Layer 7 of a small transformer language model trained on English Wikipedia (12 layers, counted from 0, width 128).
Take only the direct path to the model's output, skipping the later layers: a vector added to the residual stream pushes a token's score in proportion to its dot product with that token's output vector.

Output vectors of the tokens that the questions are about. A number n stands for (n - 500) times 0.0025.
"h": 530 464 595 431 522 367 488 466 516 208 538 613 328 357 599 512 632 640 363 502 706 617 450 492 619 288 549 461 613 487 327 432 497 309 503 480 578 601 441 594 459 374 629 454 729 648 459 500 611 393 618 638 526 552 456 414 527 589 493 527 298 275 425 572 448 446 571 639 580 476 593 446 545 448 427 500 370 577 540 408 475 530 538 528 518 213 725 378 538 592 435 589 486 387 508 569 565 377 471 551 601 542 338 717 456 467 487 479 662 574 573 431 530 382 348 559 517 480 415 474 524 460 614 506 419 609 532 435
"ric": 746 501 410 468 495 489 571 427 764 471 320 436 442 639 797 617 450 743 372 580 379 358 451 315 476 843 458 227 127 552 415 435 377 548 562 468 397 457 661 433 538 643 493 534 368 486 479 516 474 391 620 438 373 617 701 571 637 394 364 440 332 548 567 373 737 667 621 545 324 272 702 493 612 504 564 694 521 469 371 424 585 784 537 408 600 540 529 410 707 276 838 293 654 466 468 468 360 377 422 769 622 568 478 387 442 320 516 380 524 561 399 537 578 329 690 414 469 394 417 512 536 515 464 344 475 554 469 519
" exper": 554 511 522 465 564 468 422 351 676 327 497 508 411 643 635 522 553 599 377 599 388 549 372 715 641 620 414 640 446 540 478 398 470 434 577 380 395 524 435 485 441 452 530 591 539 483 536 445 640 601 403 475 491 520 453 396 494 516 524 473 494 581 482 444 500 540 472 437 454 519 415 429 674 463 491 543 518 600 473 413 521 778 565 495 376 477 494 589 521 454 520 444 536 377 548 442 347 472 420 525 606 405 492 477 381 507 476 342 371 531 515 643 536 427 337 718 393 648 563 540 511 461 634 471 675 368 511 509
"oun": 539 423 633 497 713 471 551 559 697 532 472 521 586 561 473 528 559 415 484 551 563 563 497 478 477 443 379 548 476 496 461 225 591 619 598 530 332 296 378 488 453 662 431 734 383 489 421 496 355 571 348 446 351 565 432 477 546 497 555 562 180 529 484 510 459 500 471 482 177 652 490 596 606 457 358 614 496 583 588 306 429 632 515 437 549 392 330 637 636 454 674 493 506 480 343 350 443 616 439 615 446 587 398 315 388 679 486 446 561 553 572 712 488 343 311 446 342 638 494 711 632 600 476 654 528 604 562 542
" population": 486 283 551 373 512 272 260 282 558 472 579 513 419 533 548 439 181 450 475 567 610 411 557 557 773 691 497 584 382 486 590 421 360 500 699 343 320 497 611 336 560 436 531 483 579 525 644 538 356 598 269 324 576 515 571 585 366 664 359 309 415 612 603 329 544 500 293 701 460 529 681 367 623 365 545 514 445 711 448 679 704 828 453 442 411 453 434 623 501 420 508 362 467 599 271 510 544 491 681 503 357 578 560 413 534 442 712 493 475 455 647 480 517 477 505 748 418 504 614 311 715 670 418 352 809 411 523 531
"rat": 441 338 667 642 614 298 487 346 771 390 344 705 448 559 798 597 409 584 313 536 670 547 567 527 329 572 400 451 521 592 569 549 430 518 471 451 674 245 728 513 300 663 373 439 414 442 511 338 650 477 731 452 400 567 529 370 493 575 400 368 188 443 472 394 607 572 529 443 544 459 631 344 571 481 501 525 694 522 251 492 531 682 316 477 391 469 574 351 650 540 589 405 560 620 571 498 650 388 372 463 642 573 349 636 500 533 803 558 379 571 387 501 485 391 650 686 399 491 411 605 402 471 484 414 583 513 231 491
"erg": 703 420 673 637 494 274 581 378 486 431 587 519 407 545 510 539 503 381 397 512 506 510 586 656 726 369 424 557 387 507 493 533 401 404 590 600 640 599 618 604 517 499 547 657 516 778 519 437 495 455 566 394 384 430 593 381 595 500 422 206 257 594 482 569 618 500 496 649 122 500 427 276 681 382 377 617 457 599 514 365 600 779 487 365 598 597 445 451 676 461 532 385 493 310 345 490 450 784 456 570 419 655 259 567 415 303 322 485 471 596 386 614 428 412 414 439 598 382 351 520 701 696 623 594 503 352 467 694
"ipp": 342 647 366 617 506 377 642 481 399 502 327 609 495 379 671 600 639 456 513 596 448 449 564 637 684 386 557 630 431 493 505 356 430 329 614 456 505 422 602 672 645 542 602 553 572 684 425 454 350 608 425 498 352 423 436 642 349 295 624 336 256 354 177 543 569 484 497 679 239 542 582 520 689 620 315 605 332 486 262 400 505 669 502 390 388 749 324 600 755 731 571 357 277 557 400 428 377 411 505 704 502 694 509 286 500 273 780 388 429 568 599 471 745 347 465 634 385 595 668 588 462 581 481 450 468 517 492 627
"ould": 370 504 565 490 396 540 419 435 664 564 337 645 165 368 379 457 443 461 469 665 578 611 538 713 627 439 326 543 584 369 640 536 389 385 763 414 739 287 557 450 527 675 321 650 525 636 440 262 588 515 439 627 432 336 519 414 623 588 453 316 337 500 340 329 678 390 430 504 345 512 535 588 719 482 400 809 470 387 448 419 566 592 490 431 543 434 277 670 734 458 627 306 512 456 486 451 457 385 563 658 348 559 433 655 411 329 712 508 328 455 664 729 494 491 129 694 508 734 614 676 654 596 468 572 446 186 540 643
"ters": 738 687 157 593 480 205 218 315 671 409 290 532 618 494 468 250 402 494 461 534 604 590 353 535 640 497 443 533 397 363 579 455 417 510 850 337 392 389 515 317 817 721 761 528 530 749 676 104 501 393 417 466 706 645 449 502 520 811 374 409 242 410 624 268 644 647 286 472 353 300 620 443 537 452 611 572 550 447 455 296 540 607 318 630 376 708 725 388 650 675 655 750 630 563 577 489 452 672 553 287 498 456 367 416 516 777 861 511 334 704 622 539 496 573 322 290 488 527 638 519 454 450 295 342 703 389 391 239
" time": 400 283 540 436 446 442 437 537 381 235 509 525 293 400 453 413 587 524 311 589 515 498 618 816 705 559 258 601 683 289 492 618 367 416 663 540 370 260 385 490 499 464 660 627 678 599 599 353 663 423 475 596 553 607 607 484 375 515 490 442 526 637 522 458 460 618 475 356 611 602 567 681 660 423 279 416 428 608 438 676 665 699 366 392 561 331 483 484 444 490 561 546 471 530 597 559 515 514 476 671 326 578 383 362 359 368 452 326 704 338 576 511 562 657 362 444 627 586 578 525 481 392 537 520 701 275 608 473
"ious": 502 568 524 537 489 633 443 346 693 376 350 495 241 336 652 427 332 606 260 532 699 530 514 747 231 405 280 677 452 233 308 609 481 471 606 463 463 422 321 321 364 468 683 823 430 505 598 514 519 329 404 530 618 600 691 540 398 529 297 256 309 569 589 697 400 292 456 283 593 453 671 710 587 441 422 591 370 439 338 211 553 790 425 530 343 578 456 575 845 449 823 426 559 740 579 390 414 373 490 619 596 773 675 610 407 694 415 410 275 392 501 763 542 492 637 339 291 565 607 612 457 649 627 574 643 377 502 522
"the": 573 569 546 344 492 383 489 605 527 301 493 563 530 472 507 584 484 621 475 582 379 447 376 528 485 528 531 393 418 647 409 385 622 612 473 420 485 301 698 434 386 722 370 377 538 717 536 260 857 565 557 506 575 514 476 774 546 560 702 371 292 431 460 514 507 530 761 480 266 451 474 613 514 522 330 582 353 577 572 325 335 644 388 547 521 549 411 603 713 640 397 478 575 734 526 385 372 415 551 389 497 492 400 436 319 425 429 334 706 599 678 696 526 228 586 499 475 367 738 587 450 432 610 404 552 313 339 543
"ength": 492 195 316 485 563 468 611 552 481 288 507 562 633 659 564 436 367 503 288 658 564 601 612 679 696 553 521 515 807 723 371 458 444 300 682 324 450 523 296 344 391 618 402 469 556 784 397 482 538 569 363 499 533 724 522 608 474 500 382 396 315 601 631 269 577 375 527 283 328 449 912 488 660 446 503 511 472 711 441 276 585 713 348 284 396 518 391 582 751 485 659 555 708 395 311 544 495 260 400 464 511 369 685 408 381 567 408 503 607 324 680 665 578 532 521 603 373 368 492 511 629 435 541 278 554 366 460 740
" species": 334 476 299 461 501 366 340 543 424 291 482 698 377 630 592 482 395 512 202 522 404 650 282 598 660 870 419 740 277 384 565 563 365 336 745 427 353 525 638 260 236 546 520 402 560 786 683 469 589 517 428 741 536 620 593 459 437 442 438 518 432 680 450 348 522 412 577 441 351 216 662 375 622 403 656 544 502 708 600 516 542 743 446 400 412 635 275 726 553 425 596 418 241 509 406 534 588 587 452 512 609 534 571 462 538 593 748 718 454 361 645 399 595 271 345 648 654 449 394 490 452 671 416 375 771 296 472 535
"\".": 541 577 450 438 451 421 318 494 541 492 524 661 437 408 495 689 254 364 334 515 426 800 576 589 856 426 354 479 552 251 397 506 574 559 573 627 401 452 562 745 535 587 524 642 351 422 435 299 578 812 599 377 444 313 554 364 758 549 373 518 444 576 440 374 485 364 517 414 536 229 498 595 520 305 621 506 481 525 565 524 337 700 502 596 553 467 485 675 800 411 498 264 628 377 580 353 338 373 476 457 343 654 598 544 364 425 569 372 564 282 763 386 626 469 289 590 555 516 730 650 474 713 678 519 650 289 456 397
"iness": 491 578 205 600 408 316 621 429 755 559 391 581 479 731 431 197 445 409 448 492 495 656 491 444 564 358 306 511 632 339 487 394 253 499 508 511 311 507 462 412 527 770 435 596 562 735 383 407 526 544 489 374 471 412 829 590 616 626 220 242 364 615 588 425 473 483 490 395 465 491 644 606 655 296 550 527 384 752 342 201 412 974 429 555 269 488 321 817 739 445 590 629 557 602 503 694 411 284 334 336 744 597 560 440 294 676 424 331 456 406 555 600 526 445 279 440 574 689 630 662 658 339 839 331 659 513 603 539

Each question shows what one neuron of this layer's MLP adds at an activation of 1. A number n stands for (n - 500) times 0.00075.

n389: 667 485 392 467 358 605 509 454 379 325 629 428 511 436 733 487 323 386 440 555 381 362 381 514 450 419 466 667 481 528 711 673 474 450 548 427 433 542 589 807 443 343 409 670 655 565 523 523 557 500 477 581 460 454 370 417 585 645 606 593 532 503 471 474 586 424 495 602 387 514 275 471 478 334 520 465 574 515 511 416 592 422 357 506 587 544 432 443 466 477 497 477 449 494 451 427 642 491 488 399 597 435 523 627 540 561 595 486 552 482 463 598 646 630 503 446 568 402 503 521 249 571 328 562 661 471 429 411
Which of these tokens does it push up most? " species"

n68: 454 604 561 441 502 480 490 482 509 477 626 507 585 537 485 522 550 462 575 542 587 671 632 419 484 466 505 310 507 565 522 425 445 542 563 651 529 545 391 439 563 349 438 476 484 605 617 514 611 426 454 583 486 596 373 476 581 482 660 512 599 419 404 377 551 470 527 366 309 579 620 478 475 509 469 461 706 373 491 336 529 478 426 402 485 486 434 509 636 389 443 481 401 505 502 483 490 521 495 562 463 500 455 460 438 495 425 550 441 345 462 647 647 417 574 481 451 377 696 480 486 690 449 467 572 524 550 517
Which of these tokens does it push up most? "ength"

n412: 454 513 419 511 537 560 678 405 502 481 317 472 598 594 470 448 467 523 441 387 598 345 431 505 352 549 664 500 466 652 433 510 467 408 556 482 514 505 664 402 438 513 392 437 575 508 440 535 440 601 583 356 515 500 400 391 396 417 599 407 395 510 544 430 584 483 432 395 463 574 529 508 603 476 452 548 487 563 466 500 633 559 637 557 611 359 712 459 536 528 401 609 452 386 515 531 567 541 634 522 542 655 631 492 414 610 683 459 510 419 418 559 414 430 534 713 506 516 457 637 538 427 367 483 384 541 356 488
Which of these tokens does it push up most? "rat"

n175: 457 339 519 487 492 582 672 601 464 549 493 572 551 496 524 504 541 590 567 736 392 461 502 508 449 448 488 401 508 382 419 490 615 530 334 480 502 432 523 471 567 614 360 526 500 427 496 603 460 538 523 569 549 442 441 475 569 632 492 536 544 536 610 601 448 530 568 496 509 432 477 395 457 502 494 562 506 418 467 474 527 471 451 311 534 500 581 496 471 550 523 506 468 526 490 607 697 594 517 568 530 498 472 504 400 485 483 576 430 502 592 500 508 506 528 382 529 434 422 511 488 386 403 426 489 454 516 372
Pushed down most: " population"

n58: 493 463 554 588 538 493 576 451 455 422 479 454 487 576 774 433 395 490 300 597 612 407 411 457 354 536 497 462 553 522 705 472 553 406 203 309 442 336 496 647 411 462 547 419 567 487 627 393 782 421 253 617 595 600 419 588 430 356 513 526 245 520 584 438 443 519 369 442 544 653 562 464 532 410 585 478 595 272 210 497 549 616 700 446 603 481 661 463 504 665 297 369 636 526 510 617 719 520 470 553 440 603 429 584 513 604 572 603 525 486 468 432 497 493 557 281 454 567 528 500 529 635 627 356 780 396 425 632
Which two tokens does it push up most, strongest first? "rat", "ious"

n207: 422 538 557 526 608 737 469 738 685 291 576 497 396 638 431 615 602 562 490 650 449 416 484 543 454 603 479 581 474 464 463 503 503 514 539 649 355 576 359 576 468 549 470 482 531 660 538 494 537 593 396 477 450 394 613 580 330 514 306 405 558 383 354 564 596 536 565 275 705 494 576 643 521 441 350 403 304 402 616 494 568 447 342 611 484 402 564 550 405 643 485 481 423 466 519 443 484 303 488 432 467 391 729 707 451 445 655 444 538 487 368 449 337 516 452 626 607 335 516 308 454 382 264 548 561 607 565 600
Pushed down most: "erg"

n226: 438 676 412 571 487 340 350 498 461 485 576 491 507 601 526 533 478 405 574 477 427 400 521 381 447 596 463 554 515 528 609 506 538 537 598 469 386 496 534 401 456 495 528 548 515 496 550 502 515 564 567 558 436 328 589 282 545 548 509 590 439 575 525 417 453 580 559 417 362 386 431 455 400 519 491 513 461 403 475 437 500 576 569 514 558 441 565 565 498 582 416 538 537 623 520 541 458 628 467 578 521 439 400 507 638 579 548 385 447 474 559 427 472 551 541 500 663 429 481 477 551 568 577 530 493 394 557 304
Which three tokens does it push up most, strongest first? "ters", " species", "\"."

n268: 500 583 429 409 312 542 424 401 569 443 539 595 574 304 508 459 639 464 481 397 508 448 336 417 431 573 403 575 505 430 635 524 583 467 448 546 418 429 584 384 534 579 545 380 596 408 608 538 439 535 563 514 386 448 413 446 503 481 407 469 409 685 508 497 623 543 522 327 575 422 422 497 697 478 623 657 489 630 451 543 668 542 381 344 508 416 447 498 537 581 469 539 449 559 644 347 522 559 547 557 450 448 628 640 597 568 559 475 603 547 503 534 552 601 520 446 475 411 634 524 405 380 470 414 393 542 294 494
Which of these tokens does it push up most? "ters"

n83: 460 439 480 726 453 393 543 421 481 468 388 426 466 506 482 445 523 514 449 467 430 610 524 548 539 551 548 566 519 445 583 612 469 403 479 634 638 456 431 667 702 503 557 427 551 427 474 383 413 338 555 518 611 538 573 658 448 328 311 447 433 517 611 635 337 519 621 497 418 530 355 634 617 301 573 567 379 584 545 636 483 571 509 459 385 356 391 487 416 694 344 599 680 480 463 581 566 492 509 565 536 683 419 497 441 494 653 511 508 214 451 391 514 572 429 511 561 300 596 392 480 453 437 616 532 497 593 451
Which two tokens does it push up most, strongest first? " time", "iness"

n111: 483 549 512 441 533 546 489 429 528 525 470 526 558 507 639 614 575 592 591 469 510 518 600 498 481 409 543 350 502 418 422 473 377 490 462 481 507 528 410 484 587 568 445 566 385 461 521 485 435 383 583 443 506 541 483 457 367 433 510 390 422 401 517 558 636 474 613 472 453 471 507 565 576 541 521 638 457 436 461 522 636 559 542 436 567 462 522 382 566 559 538 538 608 432 519 623 526 506 506 531 522 495 452 556 483 560 521 436 522 488 530 405 525 480 451 457 518 532 488 469 477 399 504 452 425 577 434 439
Pushed down most: " species"

n399: 519 596 412 495 548 595 428 581 425 468 599 369 441 412 317 513 576 517 550 665 507 375 485 533 515 414 571 599 669 434 380 511 445 449 492 584 489 479 635 472 431 595 429 561 401 472 483 495 521 486 522 570 691 642 338 547 556 518 485 707 586 442 446 458 579 453 561 514 609 509 397 512 383 536 394 419 569 376 473 726 550 608 474 461 555 534 467 516 435 402 412 464 418 467 449 556 327 495 526 502 378 579 509 528 446 410 518 518 591 649 495 573 463 487 544 599 626 531 450 557 472 529 454 477 364 415 438 429
Pushed down most: "iness"

n227: 500 465 535 535 460 415 511 250 526 471 468 684 533 482 431 448 470 643 405 28 508 619 394 504 465 682 455 639 164 355 697 653 572 618 667 489 567 364 668 504 447 548 616 384 628 717 512 493 716 675 542 390 447 615 578 436 600 602 395 489 750 500 272 444 577 463 374 426 414 438 756 728 656 386 519 411 316 673 436 352 545 477 289 593 288 576 433 493 451 435 594 538 496 594 481 581 448 515 257 593 358 453 303 214 414 253 593 496 435 348 742 463 547 429 500 616 390 637 572 605 500 674 711 382 414 416 477 791
Which two tokens does it push up most, strongest first? " species", "iness"

n440: 479 519 602 494 491 599 574 442 625 587 480 597 338 735 510 503 461 379 736 522 528 554 443 561 489 527 722 609 561 494 653 463 500 475 468 551 599 467 490 594 489 458 705 467 356 473 351 551 443 553 441 589 530 664 404 479 571 438 615 542 603 363 431 647 450 729 555 381 591 379 752 549 427 408 593 526 475 522 497 485 415 518 439 422 241 523 563 285 779 500 406 561 588 464 561 454 522 382 390 442 432 471 521 503 542 609 526 494 618 378 256 397 483 423 485 554 395 227 474 324 403 431 339 349 446 537 576 465
Pushed down most: "ould"

n81: 502 610 378 410 486 700 558 553 500 526 452 540 598 519 413 477 527 483 682 453 497 414 335 507 518 597 485 562 488 490 527 528 465 511 471 498 442 459 608 365 472 404 469 414 483 357 611 629 334 543 520 391 420 472 393 488 644 454 396 290 633 518 632 500 488 432 524 490 652 349 399 512 409 561 500 556 395 596 621 568 572 485 455 480 518 607 534 502 367 428 683 646 335 466 503 566 573 490 520 387 462 455 644 527 588 500 650 505 493 547 471 394 462 422 416 559 508 630 379 538 520 487 464 505 693 417 502 471
Which two tokens does it push up most, strongest first? " species", " population"

n241: 534 434 559 560 276 474 576 525 643 494 525 464 513 405 486 518 504 440 433 383 533 448 560 466 431 384 494 427 569 615 558 439 521 557 457 458 446 456 593 489 524 595 362 449 486 525 555 536 549 548 496 475 633 437 557 457 511 530 647 420 465 515 434 540 560 517 447 534 598 604 454 461 529 413 574 514 675 467 518 617 526 463 455 513 433 563 521 569 458 677 549 530 607 483 409 677 471 411 424 471 479 537 405 570 519 471 555 492 449 482 436 500 377 493 533 498 488 285 452 462 639 458 494 531 416 631 457 502
Pushed down most: " species"

n410: 550 521 530 504 445 541 489 520 520 504 606 498 529 582 537 392 494 630 492 535 468 608 622 524 444 494 420 457 533 456 437 389 522 497 531 404 503 567 529 459 443 471 555 460 463 392 449 594 391 548 543 483 474 554 449 518 472 385 549 396 468 538 591 593 521 432 493 496 536 434 396 496 495 498 575 425 559 479 484 531 445 535 590 517 400 474 514 575 568 459 423 517 422 546 461 598 416 537 546 626 493 549 533 404 567 558 552 467 500 559 461 474 511 527 488 390 458 520 471 496 579 364 415 601 506 350 509 540
Which of these tokens does it push up most? "ious"

n115: 472 544 358 476 537 466 514 457 558 262 427 545 549 436 543 526 474 418 648 507 478 443 517 474 677 455 432 539 500 339 469 540 505 526 525 484 471 624 589 417 531 537 377 477 551 371 514 556 472 345 395 463 521 469 544 613 447 451 442 574 668 469 553 495 470 479 370 521 444 452 431 467 391 444 316 419 566 481 524 579 479 675 507 331 448 473 551 571 541 441 648 594 571 523 607 524 493 629 514 520 468 583 488 612 477 495 525 551 641 407 598 715 480 535 525 427 508 487 397 417 575 478 420 523 534 642 521 603
Which of these tokens does it push up most? " population"

n104: 482 661 396 481 346 506 669 490 653 554 413 387 677 297 378 492 366 572 484 434 485 541 631 464 481 449 533 477 602 535 578 460 398 575 462 488 284 406 560 452 539 431 621 414 574 589 641 585 630 442 454 503 521 491 532 694 607 438 712 633 687 414 546 618 541 506 528 762 447 419 557 630 368 503 310 463 494 497 393 565 530 557 476 356 509 526 500 469 526 654 434 273 519 512 645 472 506 592 563 529 581 446 527 586 292 393 605 412 403 389 356 569 621 528 532 467 516 452 440 345 625 306 526 328 596 320 574 390
Pushed down most: "oun"

n238: 575 685 380 389 650 538 445 535 322 486 497 264 466 502 439 468 552 445 450 511 487 586 585 597 521 457 414 570 455 541 533 573 530 447 387 532 444 490 492 428 533 458 368 495 688 532 520 375 522 531 472 373 555 521 579 445 589 409 520 468 584 472 497 599 212 488 464 476 477 553 335 573 433 625 500 493 474 362 430 524 602 625 493 449 619 459 556 590 388 548 532 470 513 535 545 431 439 552 545 628 500 509 478 463 362 419 524 635 398 553 497 410 462 613 411 701 492 383 521 451 545 582 594 500 557 442 678 511
Pushed down most: "rat"

n48: 565 456 443 473 510 437 643 390 513 490 640 521 439 591 495 401 521 344 518 560 533 412 542 635 550 569 430 519 520 471 515 549 308 532 505 508 514 431 490 443 397 572 463 593 415 404 601 709 443 541 454 469 539 362 532 466 478 418 436 582 323 476 458 508 490 638 467 475 531 413 431 610 504 603 595 543 436 568 502 615 406 500 401 515 380 518 454 506 477 513 483 410 616 481 548 517 495 404 567 455 508 549 479 500 559 633 435 563 588 395 443 523 436 511 401 568 456 566 468 533 553 581 490 533 591 502 504 406
Which two tokens does it push up most, strongest first? "iness", " population"

n423: 573 472 453 421 580 618 533 469 494 535 473 525 490 492 456 506 436 630 550 405 459 563 416 552 601 540 602 482 441 434 550 660 458 554 491 416 610 389 470 454 432 487 532 502 425 488 468 500 529 450 603 422 523 575 490 624 549 494 647 287 591 506 536 439 496 490 573 543 509 492 541 492 631 531 553 535 528 542 383 461 631 483 531 460 545 433 488 502 471 431 388 477 528 492 452 544 483 576 419 500 566 652 459 375 443 585 531 571 620 434 511 434 381 328 450 486 368 471 485 573 465 413 534 500 517 439 477 433
Which three tokens does it push up most, strongest first? "ric", "the", " species"

n280: 568 530 513 597 543 527 590 522 492 547 525 466 368 482 466 626 513 492 525 504 470 519 424 479 578 387 562 518 644 432 482 386 582 442 558 345 218 602 579 559 527 392 455 510 370 425 313 665 526 546 582 470 553 405 461 529 425 571 546 363 638 412 583 443 564 515 430 611 503 487 517 466 495 502 658 348 459 390 549 456 560 508 597 594 475 503 551 475 649 526 442 495 410 552 431 401 655 570 550 425 378 625 513 526 542 539 617 458 445 525 402 529 606 370 530 492 511 452 392 281 557 500 439 449 772 345 503 255
Which of these tokens does it push up most? " population"

n369: 543 597 482 458 452 523 568 438 518 583 423 484 449 580 430 400 395 437 467 483 604 324 488 419 546 338 460 533 570 392 466 549 586 587 486 635 571 489 647 474 612 276 548 433 424 522 379 526 445 461 366 556 547 534 491 449 692 471 525 502 635 516 387 609 546 504 564 509 556 537 405 509 468 536 484 468 505 647 424 469 460 417 511 550 472 620 526 458 436 516 464 431 512 335 425 612 415 571 505 459 513 568 675 323 460 562 449 502 485 455 550 606 539 517 602 482 607 478 431 509 547 500 439 574 467 491 413 487
Pushed down most: "rat"

n263: 611 537 435 512 406 375 526 477 572 482 596 514 505 459 455 461 538 615 473 451 517 483 436 526 502 476 505 386 462 380 502 422 536 581 572 361 518 507 419 556 642 552 548 423 444 666 567 484 435 557 373 547 519 585 502 674 413 557 371 491 408 495 432 563 569 463 403 577 405 424 406 678 491 395 516 487 524 543 542 470 533 597 422 529 490 565 509 571 368 602 472 500 434 617 510 459 348 493 474 561 573 529 367 661 507 545 422 710 556 447 462 469 464 679 454 357 541 530 595 529 643 595 509 447 314 591 448 459
Which two tokens does it push up most, strongest first? "ters", "iness"

n305: 234 657 552 251 312 639 623 442 463 400 536 666 293 559 337 421 480 710 422 550 282 674 666 361 431 541 678 474 436 696 411 577 510 519 482 547 564 377 296 290 605 596 546 530 527 594 306 473 366 539 597 493 432 381 607 632 420 595 559 359 487 465 333 587 579 600 403 657 479 437 513 421 559 503 513 381 686 410 653 570 663 473 381 406 535 685 593 519 511 521 381 330 405 298 435 413 342 645 545 393 556 600 480 396 322 511 609 468 539 493 540 556 630 464 582 544 401 438 651 577 402 416 323 639 535 745 615 449
Which of these tokens does it push up most? "ipp"

n240: 418 489 617 638 508 467 533 474 444 409 593 619 393 724 593 523 600 470 372 496 340 583 534 405 427 563 400 661 637 461 544 441 598 671 480 366 467 383 379 494 515 572 573 527 368 495 617 604 513 610 376 338 443 477 505 576 409 543 464 419 459 286 453 401 624 492 614 433 658 540 408 563 524 400 610 526 559 722 546 543 533 350 557 508 438 471 596 420 470 604 397 410 506 541 514 461 486 422 445 399 645 402 634 398 435 626 611 647 549 341 395 584 531 514 398 473 394 471 509 376 397 492 479 418 590 494 481 419
Which of these tokens does it push up most? "rat"

n10: 413 471 553 435 388 591 559 565 594 415 601 603 382 363 450 456 498 498 554 431 602 485 439 425 454 554 563 470 538 570 396 354 462 474 666 458 485 626 500 623 586 572 505 500 521 509 514 385 488 473 517 414 552 525 454 320 557 599 396 537 582 519 285 463 648 509 404 528 607 598 500 486 538 551 426 469 524 534 496 502 455 483 474 572 483 426 498 442 544 491 516 584 432 325 590 534 418 621 505 513 457 366 692 456 560 502 527 482 551 480 651 412 579 532 466 325 393 600 555 561 488 601 434 500 627 400 353 443
Which two tokens does it push up most, strongest first? "ters", "\"."

n96: 605 642 382 477 383 489 426 557 673 591 483 504 425 411 583 490 469 405 530 493 472 612 523 424 426 475 498 440 439 331 596 540 659 422 484 397 585 476 515 467 496 526 494 330 455 527 393 515 557 539 579 442 420 638 493 544 684 467 532 511 369 603 500 460 500 596 500 465 361 576 506 480 635 546 564 591 523 464 544 590 491 462 478 575 579 643 502 424 454 482 553 527 556 531 453 523 486 431 556 591 498 502 443 357 566 514 544 633 424 358 448 417 449 411 494 604 437 552 467 438 433 537 519 452 426 400 513 551
Which of these tokens does it push up most? "ric"

n407: 437 599 433 471 461 474 431 620 516 496 452 481 477 559 475 628 491 498 448 428 493 510 578 470 548 387 553 525 460 423 561 480 448 498 621 576 653 521 396 477 579 453 356 600 458 649 682 624 366 534 505 551 404 482 657 495 498 548 421 516 564 383 635 546 582 466 427 558 553 530 434 382 480 469 616 562 510 486 610 470 465 354 666 615 554 487 477 489 408 441 526 456 420 537 488 550 359 512 476 455 514 460 505 389 461 641 438 445 582 522 387 444 556 404 534 605 391 385 490 604 563 526 366 525 434 462 698 314
Which of these tokens does it push up most? "oun"

n312: 272 411 514 637 495 511 377 497 434 626 581 513 607 366 439 485 538 433 517 667 536 591 624 535 430 592 556 545 351 451 522 538 435 542 563 447 566 651 437 468 434 642 375 406 357 452 594 433 503 544 538 520 516 603 492 452 415 409 511 650 615 431 433 340 537 434 505 351 579 642 518 495 380 303 543 444 534 652 632 362 630 478 413 536 466 523 564 574 595 620 449 449 573 479 467 470 509 443 568 482 306 443 561 561 398 526 480 339 541 374 494 550 500 460 597 645 400 364 517 514 635 417 435 584 559 764 621 382
Which of these tokens does it push up most? "ength"

n334: 552 506 466 423 600 430 611 568 453 482 622 512 573 530 560 490 333 547 459 232 496 474 373 417 467 512 570 492 469 532 596 480 461 466 650 522 529 534 560 504 523 591 510 457 484 578 546 439 447 516 462 496 322 594 555 446 443 512 458 620 575 506 402 388 432 393 506 486 498 516 494 596 448 600 408 482 382 718 481 464 481 517 527 475 500 429 522 463 401 531 488 525 603 646 517 511 500 531 552 490 506 518 539 406 549 517 510 602 537 430 504 486 516 657 506 432 458 511 443 536 582 392 568 484 530 551 543 319
Pushed down most: "ould"

n118: 452 577 598 426 517 515 437 548 380 392 401 476 453 645 567 428 515 699 418 566 426 622 469 598 599 530 630 552 534 595 262 266 347 403 428 391 357 447 417 458 427 538 486 426 490 367 476 591 656 613 576 534 611 577 535 259 549 447 399 379 511 555 325 668 390 491 503 573 621 349 492 350 583 424 541 472 742 689 601 439 593 440 703 613 397 523 764 520 461 470 613 485 463 405 503 509 374 551 557 531 567 366 615 594 536 494 514 486 315 471 510 539 451 428 486 381 371 372 563 519 443 522 520 512 661 661 548 462
Which of these tokens does it push up most? " exper"

n435: 524 522 463 565 444 473 617 495 457 403 508 319 505 521 549 419 536 401 480 600 495 442 503 415 453 442 646 615 357 542 488 690 641 328 482 624 498 344 511 629 591 475 554 565 563 572 483 407 483 561 542 361 495 390 581 466 465 539 592 548 533 567 396 565 465 417 396 548 400 547 404 515 439 500 510 426 422 421 623 538 515 566 466 510 676 523 462 543 529 600 722 423 626 336 431 460 490 486 593 438 399 507 447 596 644 549 436 447 456 402 583 590 514 554 540 565 458 477 515 395 592 590 409 460 369 525 449 411
Which three tokens does it push up most, strongest first? "erg", "ipp", "\"."

n13: 449 385 604 444 491 591 564 660 394 473 609 532 484 358 582 541 494 576 456 425 513 560 457 490 559 327 655 593 658 574 654 331 333 468 507 531 521 428 489 684 524 618 767 582 536 604 536 484 339 213 516 613 577 527 421 414 487 533 671 560 324 552 356 576 454 497 278 450 474 420 373 362 506 458 516 212 583 373 632 469 605 423 538 376 649 534 494 473 479 285 554 688 407 525 536 523 544 544 423 610 522 324 292 525 484 396 485 449 785 348 418 468 384 460 497 681 465 462 500 507 602 539 519 509 387 653 490 728
Which of these tokens does it push up most? "h"

n315: 564 615 461 418 529 412 661 553 476 468 481 423 469 535 507 578 647 520 567 383 514 455 601 475 460 591 516 458 429 537 523 481 450 561 431 513 385 595 399 512 374 436 546 509 623 624 442 536 437 377 525 464 459 595 417 595 505 373 572 500 639 493 563 446 575 598 586 542 498 412 579 489 531 635 511 392 587 495 549 458 373 420 539 516 592 511 411 521 421 335 627 427 401 448 500 417 567 534 514 504 476 522 525 531 466 538 545 371 450 490 580 373 609 591 548 685 655 367 437 364 446 549 447 485 488 435 444 374
Which of these tokens does it push up most? "ric"

n442: 495 589 468 389 457 511 479 545 562 483 419 458 639 556 606 624 432 375 577 353 400 409 484 382 558 505 541 523 540 465 471 438 582 534 547 456 510 541 418 637 414 652 482 617 524 490 594 660 513 389 476 574 455 547 441 364 567 500 610 609 267 497 570 614 426 431 669 500 584 622 334 339 621 361 459 440 557 420 507 395 487 561 435 425 495 452 395 389 698 534 351 471 473 708 357 422 561 505 648 463 647 470 474 477 627 638 537 515 597 425 407 405 465 511 523 443 551 643 531 470 503 430 366 510 505 428 685 415
Which two tokens does it push up most, strongest first? "oun", "the"

n417: 415 670 567 645 561 396 528 641 516 453 421 418 549 465 544 546 607 484 414 419 506 500 557 423 363 586 541 487 620 579 566 562 470 457 361 300 482 599 570 565 466 367 363 535 550 511 494 341 405 654 341 506 569 602 514 388 492 546 432 568 531 309 415 443 377 452 369 465 526 529 643 447 555 456 394 500 602 497 536 336 676 602 585 576 709 555 497 510 464 528 434 390 466 514 539 564 422 377 699 534 473 432 370 565 454 564 518 687 328 424 556 410 511 647 526 500 384 321 407 577 470 562 696 642 526 433 462 437
Which two tokens does it push up most, strongest first? "rat", "h"